Layer 3 of a small transformer language model trained on English Wikipedia (8 layers, counted from 0, width 128). Numbers have three digits each and are written without spaces.
A neuron adds its activation times its output weights to the MLP's output. To switch it off is to set its activation to zero at one token and run the rest of the model.
A neuron's activation on a vector x is ReLU(weights . x + bias), where the dot is the dot product.

Input weights of the MLP neurons that the questions are about. A number n stands for (n - 500) times 0.0041.
n39 (bias -0.156): 389574593402301484451416350490470461529337356440339702478434537663551595448669486563600406566513448616257568428497497593506446658480449461493208474533503390552556447742301559441313302773526615398696566532767577511666520415656692383436527527474467480566503497636320493479588378653544564471652422397663493570605497400631493444474542497528565520646405599699557360532710653356477805450518
n64 (bias -0.073): 539568468687426515529404485591563556530589652570406339477510478592442395535476484666465707422503524211516305465460503383333534664560354630510539284609649479449397420534425385509439536380503615559470467506416657517338491554465412383482593342547458562527567376607544509244593561325584490362479514494439484491515458486313209460444566568298500296477515536426408615550246583563579500232495
n104 (bias -0.133): 497532439350433435559577497568555593500735510659500326539543643600520431449463363362511462558322377543392286475430597428645433429514630384460541373517425666464332494646615490486368540485557479391368627450353624664528507551457674451667451600576490476600296392320525386514748648448539488567503643438489500362619623621507210726323567423290601466511588428433424478740973504517582332291525
n120 (bias -0.163): 539719566554526428597617460446365566338500351619484531577246420637456488535550474325396435587533293509586527290469526591600699425611636488503383571512399524612589514356554247585683554650580328497443385521685497534416561395363384628574719503644452417364509565399541387569593448567651503492473480366392426527362374466588341443665738368542500476437665536559549404515479557464558533512530
n131 (bias -0.072): 351411563964643573704459574587613369546359519490542472310560283638613564401296489634518398347357517483704480486364462486451696295553442440439450367346343648571484513517616277306557507452382450541464580565596634455486513573697490568529592764672373425544385626318518625538347601534336761497386560547599361507427463449514291506529474354234490460478546603674422532567443542483466477507452
n171 (bias -0.038): 479633768744597485474448588427521513530506480579325459443360466421427494455488628615579605587539599353334618333475406626606808431554475775717569459324468582538626514620521394391442521573437464500374315470351603443460524422602421577408515361547373626378451549445421321591428536573404684462521578616404390588497262497623695551506345435604553506574482467339494500500473484410506536417373
n177 (bias -0.120): 503617563587500487368600593373535521654596578686444434467497255548472763429609399681537607601494314516443481556497500341468493523626477525646487454284474436393599429371865323563314581577550510487538662475539596451451449560497609622615338328469462455500372523375550572424491650551506686545535693567406459314550500527699391473333566355425640513703513491578622557466334523491729347374452
n194 (bias -0.073): 469669541414421500512663299469623399567497415644305340375538506477587651684528254472579586572553500468600500564709711544582431314489534637623441464435363438461412489477550640503653517509660525370403618462529508537416398553495485665462686506465640454390596517548573448558500469460474564625478577390532282466475430559506605410418489514566440534534361416595477559672489524500663593403465
n196 (bias -0.195): 573565514818399540374428426473483577563554478774330371459507418635309503518411447586447476503436407330493595563497484377614555476530596456457513578278535740475494553452510597554473764578424480583473261565407595388410682620529653524474432591725473599446571490608409639399313466602387385369319468503454357165490604388510791724350464463583405618389527356435273493674551546513416439371632
n331 (bias -0.202): 531366414675570582655416521476449541708510513629557643523460325555646613296473384700464602493401295586377140811405464572440323518350468610467606396404389576613493535419394541538559544489449531426636534618373396741362310401447614263476598572543239623524555511438612432468500659601620433500497431632721526552636479336446240510564645444404628400413370500398455809454427377480386362500636
n365 (bias -0.107): 471436596728477382586361548556414500491267626682518586506671548622549557368488400682363551382468450497584381438452673661552457500488579595668547532530494416309500547572600615408278319395503509708500420584485546418421640591420512368413425519371450497577485433485581429605541491530379510437571421294229453443603541477463536503416579674665622696471394544439407325469658609424402366482508
n385 (bias -0.048): 515465495550666364354540570507342680662512580605503559589542347445471526406536578550549568488502697462265430379674460593398439598539657475601549580351430468474528523654613552473490529628456446459446431500548456417475565458366551490469520412440386545455390495493466508688611530558571423392512394492469569577640406455376555605420493573436519592555483431477485338519580484525468403412502
n404 (bias -0.077): 608467566364587053534428436609433483604487446500434543488547416484522605429572470236400383456424487523281397480838554480438303473684402309510614584510453442439521527536778443513548648694506720345367481406379547596303532452586543325531536354577433461548487445519396838650484481329500493440586482681530544539484468503660513617419399549455506471458529510461439486509487490437506269490552
n433 (bias -0.137): 548570571433558327646564434548463515463500398494391491449467503517719429656556626605551445599608528544527458509694468559495611417520448514421514384463462755500500460474402404503448567387371432684421312530628661535447449333451305626478659592580369324409494648468244382541401335644526568520523522672455651454638514546592554414566570552549492250547565387485532512484494542362551503359505
n492 (bias -0.207): 602508661343532540571489633654405372569393556556329638675392511600610663399453457286361226668394650706287561523567719542480489573595549548661668529522611385434469559410770610643515279358511662178649393353304331725073444471468427519439425462414349579530511365288527344565547563593455378425489434452554688489562599482661533548489417608389468452394339504301556407542730651584600271549609
n506 (bias -0.117): 372497640664431739733509389445543520600519436661535449520542332364763397692461419425490447342555537443620386392556549317486509608527359592480473458494577448477355477488530424531302585344581518551442331377444518568522552552461532559659616538601463537602633832491452475382524315305550553448629622612364552376418479503295692514566449509576332472649512436428407594547339539579568420484365

Output weights of the MLP neurons that the questions are about. A number n stands for (n - 500) times 0.003.
n39: 475588310554494638387585500379301465517500479458468392872540606503643440463528407673545429650450500515494503560497500533464550379578581666555602732500544576503500428581469353648294509500466629542510600419387412404528485350560478577482389667476504684521530601516449681487518467544533427529607494467404610537531551425344435721318355535445401908323437688397324432523396602497537434473660
n64: 503355576565485385630337485458419514528467359418559667436404416485364558494449526566480476515552315584289473454414557436713298518494575232548611590612451368388436597457533403485403413389598555534474494503456549554644431604369466398533590722687520532570268629516628411334397445617480626435565602455423494369521575357709656497428410552325593600487346547593410590270610620536421310538588
n104: 536467569529645666637586582391457543526434340527533347584471696416539522349361364447415507147334337542769615540453522660675377455368426466569626503378657377416532532596295630450478443508637624347533630454438288572656528666381679382621358515321445459429538589488524593281437480553413395489452603441123631614634453302348366550428493704569476277511361445413583597447553332553302381588531
n120: 398653692512416419646463471573413484505616443344641311602402389590650450503396432434441518544509557404609587503491398528324450599573655492433584471376382514541376538685430359388549461555446615594395597758483417404565653356298491549468494442394695576562611539591477464402647404422411715657586374509425640487503662432421405485449454428470643450377455378443509491544506596318424579469389
n131: 346480429454590355535590558569534546536299351370418285282387751516460416579448329599658657619441652536440276566430559507286552438491546554568473503448368462353464401575503592497531522674442553575472621500455398399522445513563664529536497376330570303560504483526408660687575695404621713608641518393708476646549416536418431608263584330442588655469580527311453286317630643416500386462557
n171: 587369560548400755327364540605549598469752585411566586487586378605340446395473664625736307616500462456527507435594317572303727541578334291580507463425436411591558736466416442555504519572540377458339167400593411414515446640568642654460350504493603474618408555676464452701484627616648489437381525457507486644408335593451471570669534455287466459689531475720709520380493432420537401396658
n177: 614586482579415526525425516475448197401528395466565537497431706500399575490371525470414427474612397547703311588633463412576478576641468031541513494587591673433795263321398561606559518233435420523402447590488551619496462400551490607591405500643676319485410494395371448555747537602282574559335517412477430414369470622488695441528443523571506311453604497503565595428481383456510534445497
n194: 566520442651475483445327683548509482667555229549632526487574634386514399419625565653511520610531573547503592471437399420430522352438534443398540628645592429483607401633500570633509444444464551546411500354582540252491461508420537589483392712516491572551579554502403588350511567497519498569404372521325582500525484500438364526542528720584481565327534517512500539635531419521342335661709
n196: 496572642466585394648540631263599571541561367397433579530550654380542383431619357435311579431344529466465544658581569581571555483249517552524588606595383634610542354480513355431496530683554493486529477945338576407626517473416753347466520641702621467483552406497613616844562632617516661326513472405489256496223572566566609518567343830468445521449514547493429677566622445434571463417523
n331: 401536490333854237432493635410614645614333704554667619447400259445542456663363460435443397569476548438305692596401668500439452441510317660490613627515398413579469601560307403479547513451351448382398577399409364452688531463416324514562630504588598563517552623581547591452313517464493549443443424493454468451604411626573586539769421405594448340511486658721571367422752266585598767437651
n365: 527345391454738364495617523574473530685710606423478323503599495553530523540610433412444532380417461479452500693402458432574338569597500580602584408534384500574414527489539481398544497378495524582315657437534588346476516315477657448463554614508587349520451557553561557560432503518626469555344558570375387350479649594505604563540387432527476439514503608522606503580497503460336556589443
n385: 590482538685458559414561495593464292564527531427544595447480570612477500467403447531589545477503414502437349637641513614529560647673490336423551515482576451495571480424468525508430467408561422490460502489505563617544428547577645458522278476480593462543354505465611439460536567467450417505432411524656437584535519533589507431451480546397555460757510396611720490487584413626552423678442
n404: 461352607634484565515528590551438456471519432567611580375353513676597503633494362437405532548506588672296685464439430396516595664536652388606406340430638512459561554637370500449497524298481602323427531390546401716577450469812561459569430586469414514363445596632396442534473582557554381399460581644338395524357418494482591633582447452462509124510433454484863403422433431554545454573393
n433: 378762376528520686609462374443559420419477591422591482520392482464550500518341513490525536500594644436646677512534508324548484371517585574515468459596528513306469534507389568516554500791513521570552392528477565565514480464662532674554517549411576339423663453531535574519552644419510509612475410421344414503367527571512389364534405458539526508413487476417391592461287446531492490485535
n492: 384692587494650453615510493340599586262612504476460394671542440419882735614605407661332613657432513401651465585558459424463347645524404529475467585654535669472428246403532250425412490483514443629736490651451500527665430622515290409591548724396552412575711468565349626412369271517510550625455646624278563596329408604425602416519300359560429725369504404540391567435381511736415562609483
n506: 503427486406417527543571540532560416553411358494616470497321685566420540419532433393623584532556384675567500592541460775599491329377607647586503408475637508428386579166596637471392544514452313398472517620452415603577343446460574503543517652511421385472230356676548456547483634656489425461316548699580678588509400491520508458553417473467529412567465612443447646382500488351563461606427

Each question names a token from some text and the token that comes next. It shows the vector x that enters the MLP there. A number n stands for (n - 500) times 0.011.

Then comes g, the gradient of the next token's log-probability with respect to the MLP's output, scaled to length 1. A neuron's effect is roughly proportional to its activation times (output weights . g). A number n stands for (n - 500) times 0.00084.

"22", then "2"
x: 443411538552557624472682611555407453442596393417471679543567608343410394602452467469593534543494519543464550370600340351375402518448624180463665555507440413247431334591381523710479488414388406454406585551528440647596546434307524481380403321513614607524438437476398496421493515527422605579645368707399523549426560658438611276524355561623522438506549595516635577560430452387611381534571
g: 475316569557404628560455670471307448358432625501441441481429482665427371732547636555507510491430693579449561526570378452497528532613397603380461577471621508418514562487522679483579540538510555537444317140528451561347589423397585443485543555329693356619463394495516491525280609491366499558609374293372432680377517558669534412630489338327807531584432640512498494473478482704448430652491
Which neuron, switched off, raises the next token's probability most? n506

" disease", then "s"
x: 412478393569620610444746502361554493499512388502462670535565528371517222359513376464496673518524478589577519428582431443284423471540534299521562545507406469500350377563357523625559400311530281630304569660423526580618523543339610517356456173479578578607423380536478574569481484516465583800548342616421499460459489676444615170644374495552499621421436591469604614552448494390592313575573
g: 476449713566361579425646452676460516508438452527403438478516557396612470395333619397562705469470599506640477541582502481498560579567454530506432502609341716540464413384536876631219578570466405570471429456471391461506401535518551452673508598175514336454395471420605363362658466663338394496558679684365577571465474507492681403608475370417618496625574489504479574491379565402418298519371
Switching off which neuron hurts the next token most? n506

" since", then " the"
x: 469390456562618618419606535521499369602582444560449565582516586512458316437566363420464526599400489504398640552536367492466458511613522484491645578453529421425360338636471524596536438265557358495306588652547413506597515466210596483479558436543697533509447309458389499510510582517438593735550347672393364542354432618516681343548335465600463460278320551469632568575428478489525438577699
g: 893420538423475557751636462695416508577389399531440611498589501481375374402587436505439417301214495562307547318542660541392567491610638683525493390432449399649461416564505563600483548383673577279466504512662602366483630689503570583564344654512492639514551582514513431403418486486478568614402449502459522597542554475517406469666484520689386446355378552462482561409397308364365383482502
Switching off which neuron hurts the next token most? n194

",", then " and"
x: 453321423564687565446762535404524381455566427451557569594502564524386346453446475435507550614436465641451517506493404394284372478554531383492638539583421446483302406735412544573569433246476451546413589648496431557519589536382571607406480334517593668519389346536354618524447398479514601625515362522469386611361505628466554384476408533561553523372396526500565511646413508387537399533602
g: 442320368508488595572631426509486470516441392592505567769513708379524421672557545455418427505577476401620530450386541237512395412505592399629523679658440471527324646409537542571544542581563424507577450739307386554488584484674450534281571275386549327613524616519601568624401230508377509674525493518524453506299408672659493683375358613556421469389559596418451422649377482524472405539440
Which neuron, switched off, raises the next token's probability most? n385

" since", then " under"
x: 472390441555627612420616538534485377629577440559447569590524578524472291433551361426450523585396496514386632553545363481451457515611506475468653564449510416425365316645483508604553438255562363489309583630554428519605508471222607495474546397553695536522451305463388495510528586530432586748558367671401356544351443613506666312562349477586462475292311557469618565591446474495529432578705
g: 371482333513417506405214379403757685548416569464586503446425482431619379434376785557509576563544641579567376438660346539628361467521492376449553675670543388588478541478536444540496601482531406599635509474468529519463573683424568482403704410606621492448498401425495529395554358460303533506535373581536464583425359557251526503458539364323541677480517545530394490524494775485757503539239
Switching off which neuron hurts the next token most? n492

" 38", then "°"
x: 499532467559502616442612637476497375404657313391567625518569559401379416523521491452493598717560492462506651478519317395270427390498483355441640597514437450420373304572393455536379437337389397517396525732553474592497546482419525607405467408474578586466357443660440551519432518509469596757506230659439421582433482791449587203542499532625492477371564674451651587461451503320538407571678
g: 469716609435434497583382406455781500469586513446341284408374476498470747443632404542556507452631659634608467500469455546473531536390435619850589410512499493337689592563479328424420439763674405497621491414457461558574486412506501551512403431676265514343392467450547535412549435484545575392557574529499427377511542654280451491318406598565445590550608294464477663311642543439464531479425
Switching off which neuron hurts the next token most? n433

"s", then " may"
x: 465407337569635552430690551531483420383554395494583807599590612555440217422441506373404590466491438577450587416603394495225402401607561329568564580519429435451321398557270539573551488318523402569445639714573621557549602497390632484326614301522522581439402391580462630498439500491476600675474323539431321619508493636398509323571430516572569532458315542468529538580384540483531419425609
g: 525438548706521560561470114516590484543732537577535439289483530441348390477457484629571600683617541677450627320556225566590611508342330426486557574340321459737633485458312435627559483600469358588523583350438438619473449415476469489479416394425414576556576480508431572559467595461534504576505529639625590611381299476371583328518506453584592459475642442487521432419614271481699589523468
Switching off which neuron hurts the next token most? n385

" bl", then "ister"
x: 482540454571544606450630607275555469534604345484447512578439605457424280456458543456605471473527461650439598402419307506383469487545556395537625649551451511278238488592293504601426476447433370632459654698504482568626489497353615513295336376484622592486335301529443475487477427567450583720484393667418435681384419822487573276627315387520540478276427569594499492622393506474548438703649
g: 408521326398404556478400507559368541525375597529543507394227431475525530533650358527588434757682442649264447564369490541555590651452359539542408489386376601448549306497568557511651555654587613528266619607492514549292453657803674444410454653477437480522536538511686512583573377557447405457322522470311442466502487479328500622626536456406548574513539480443602544575458559342473309751444
Switching off which neuron hurts the next token most? n171

" Tre", then "at"
x: 489519488574628628438761596275470437455484392558499491584468537410448365480416487380559574589508520607522639547423336434354529511504570298504582571439507463382383270556301503647525389371465261606326687860583528590611570451431571484443356388428625697481492305516477537509417453465444578743404264550530385562343466721425629295677456460625490422290374558559642588644418452350547457536665
g: 580488407413471448441424522424460468582595488771427372500469395425406459447654513419476479409477680418609662543542535475611619400527408753439357495661679321523568527601572546524590473299463298415640490447461602518613414345547615419245369715436509601553594565675834599470527556395264446639361598443452428612404512449533423281558552554502387532568407426559328614571463412571389626481464
Switching off which neuron hurts the next token most? n194

" pain", then ")"
x: 454507439578639528421677653402528419480585454388556563643501583492445289363461397499551564533434470581493592349466477462492416486583511345554636638526374546576246389492266541565552354369452324493368562710522504623589541562355718403329419173498574574479404375530439464566479510566427591769499390679387459600393378700488664346581306489523461473305466592538561572526416600457534346632559
g: 479472402394641510601461590683369529437644521461619633435587484421487279707509408439509483313587549532556423387586433332207526394605567498514495552715424518558407528548418478624534652268318235441682434458353332432612471490541572441471432497550625399533494708625345610486305634546605644505411359509357450470610592615604500368428393642644651572493575508445595455438583357511680457459519
Switching off which neuron hurts the next token most? n171

" 1904", then " |"
x: 522488417545601403452599648459461398547700430438522575475532547417474454495499437457583599590483496490494600439575393489483466484610483272441627732508467378372377309585406446592459350284441215492329583695557484610607606467391607427352396377379640633537410395577408598480367514483539587791447416638416496440351544684512567335509423574607515402394502568525697515553384521376659283608579
g: 578372531450654574550549445582459556401508380563528516551599483525523288463653608330465632414615504526468517514603359377560598511413625465544473473527541504578465549606362609480545551616402619337376453440388489570780527434532400525347568198614489446343533603489361655646452524496570571517591325541469455434607260618626533689353374600466353457622600467320688409491296285510566626236634
Switching off which neuron hurts the next token most? n404

"si", then "cles"
x: 474260466566611544482862629422458373408485406413438714599492602431499402460466503498605498578500439680427552508591339390385437432526600251440715542518583378498324463526378586642449506324549366535389581836504532618612570522299634571440507333516483556511509252470471456445463455548469589650523256605433329487501450560456675265512372526548548551357340480479521575691342495503524400564624
g: 371531489454611563580455431569573216435689538260403412444449655522599709569494518541317643537642514472653469531470609529371516493752495498587449559464188582482432484456475501500523499451461343555591492550561437393459360427459483488448520535693277271559491281409427464393373483381526672600503526419361507485441441615578504492441576549461637599513518765417461346652715501794513512473602
Switching off which neuron hurts the next token most? n492

"|", then " Glen"
x: 467468502548614561443604629472319372427533349309488596547540590508415302372428501546516576637399450570494592434515413462284416444573477366463563606602396368458379251663474461495456463363504445520424590546551504575596545463480590435469499410471614707548392260576386623453497560503411606574436463653430323566441622586479589299612434453589527518461306586501570491613404528463616465601643
g: 624508519432574434508484477455490414327465681358462343447470521589623586371401604483338444551556578722393265500608390621510827597575464549528458596374421613462542406535563400397420433529538692599560405600648376632334418593681534579458453530289372587465606542461471365586456520337362541314396507453431584612529635479602362666584390482358564659326589474387411417499445743489464616695433
Switching off which neuron hurts the next token most? n39

"rum", then " of"
x: 505395344584579559510722569430503432413554453478511715511651637561547286443492492519549581579359439664543513471514327500288386439455520253509696548507492467295301450521334567451502417367381270632484548787392532561593604520414568507404433280485508587665496396505438576552451484500425590654513273554423389498283520687439627222682388504500596609359366514523535534654348497444569355666605
g: 551407570530633471441436636523409544599488414513458603503543622635504434652536336578362401331410530459212587621545696432601354616446435453548428520340482449670317459447559536271502450545487435667418450493587553446487661518449547274391424682512308477465551469605609630545496418646487518337514444483750299505588608403418555668497617315476336594634646594571549529524711509471225517448378
Switching off which neuron hurts the next token most? n365

" Dur", then "gan"
x: 554551542545568575469656519431476447430557390488497513495476556490486306381519533455543549593467426556454615354440444399425392442581619252431597571414437363531336309560372425614392465481424374522357579933555490645600626493345659505451338436431510689558368383553468626509485505558449586796528269538502366519243524644507613351641346496632576380379289543600641405678408504501554416664644
g: 595362593558615634514580484429402734472467358510583655534406592376687570416279582511331336343694542425316541597492393420527387520471564437628413538588512357587440593508255532410568472497553291582397678334442600445488481718529237536685484390507728460576521511688439491428598663475522598558528358546521519609526523335425445615750544354523422476415478429497538573552423514309465423422577
Switching off which neuron hurts the next token most? n120

"ral", then " King"
x: 510442348574601546492786609422375388403559397447403752477512615516419328424497517476529638623433420506467464475516429517469452439543536367486585551474481369423244499554359563525429414382324236591412526770524512597484540552395631525475497393456536561579383409517501517501453488432488600644516200657534444638372494802502623209724325450557517493433437539519642535594394458461604353478744
g: 419548557561661415531385278370316567612570576631424474469395446477648580548575517548521451268491245434665765555402594491396655421678646521483339500430518577557631437561626405466536339219396342564500619398602446571632327534468534585442587451557611623410544639489423543380373369496551508590518664510494335411394520462529343520462579546453501602536608595495640176377665491494553526569404
Which neuron, switched off, raises the next token's probability most? n433

" 1989", then "-"
x: 397441414554571389441629621499397364572614397328497544513572561497411382545454404514549605581565486541481527365571349488417537496606596302479655627554427400389424387549446388649459457280487223497378724595509502600552570538400629459459392327412589692515292465573454662420410498526496583774472396633377547577372528765420618365569349641510569495415481584464612505573392494337558312587605
g: 530536395570504698603573615442464326380440391423624562457344633510394630491377441548642352615238393712388428525507493487277465406471405593416560538516465474447396421409412716583610409364532444651573499523564567627452451605508353541550474435559536623381375263634681528457706626538447556499485576560580484567325737405463371280654559416433622457368455638429517651515393626364621483680493
Switching off which neuron hurts the next token most? n177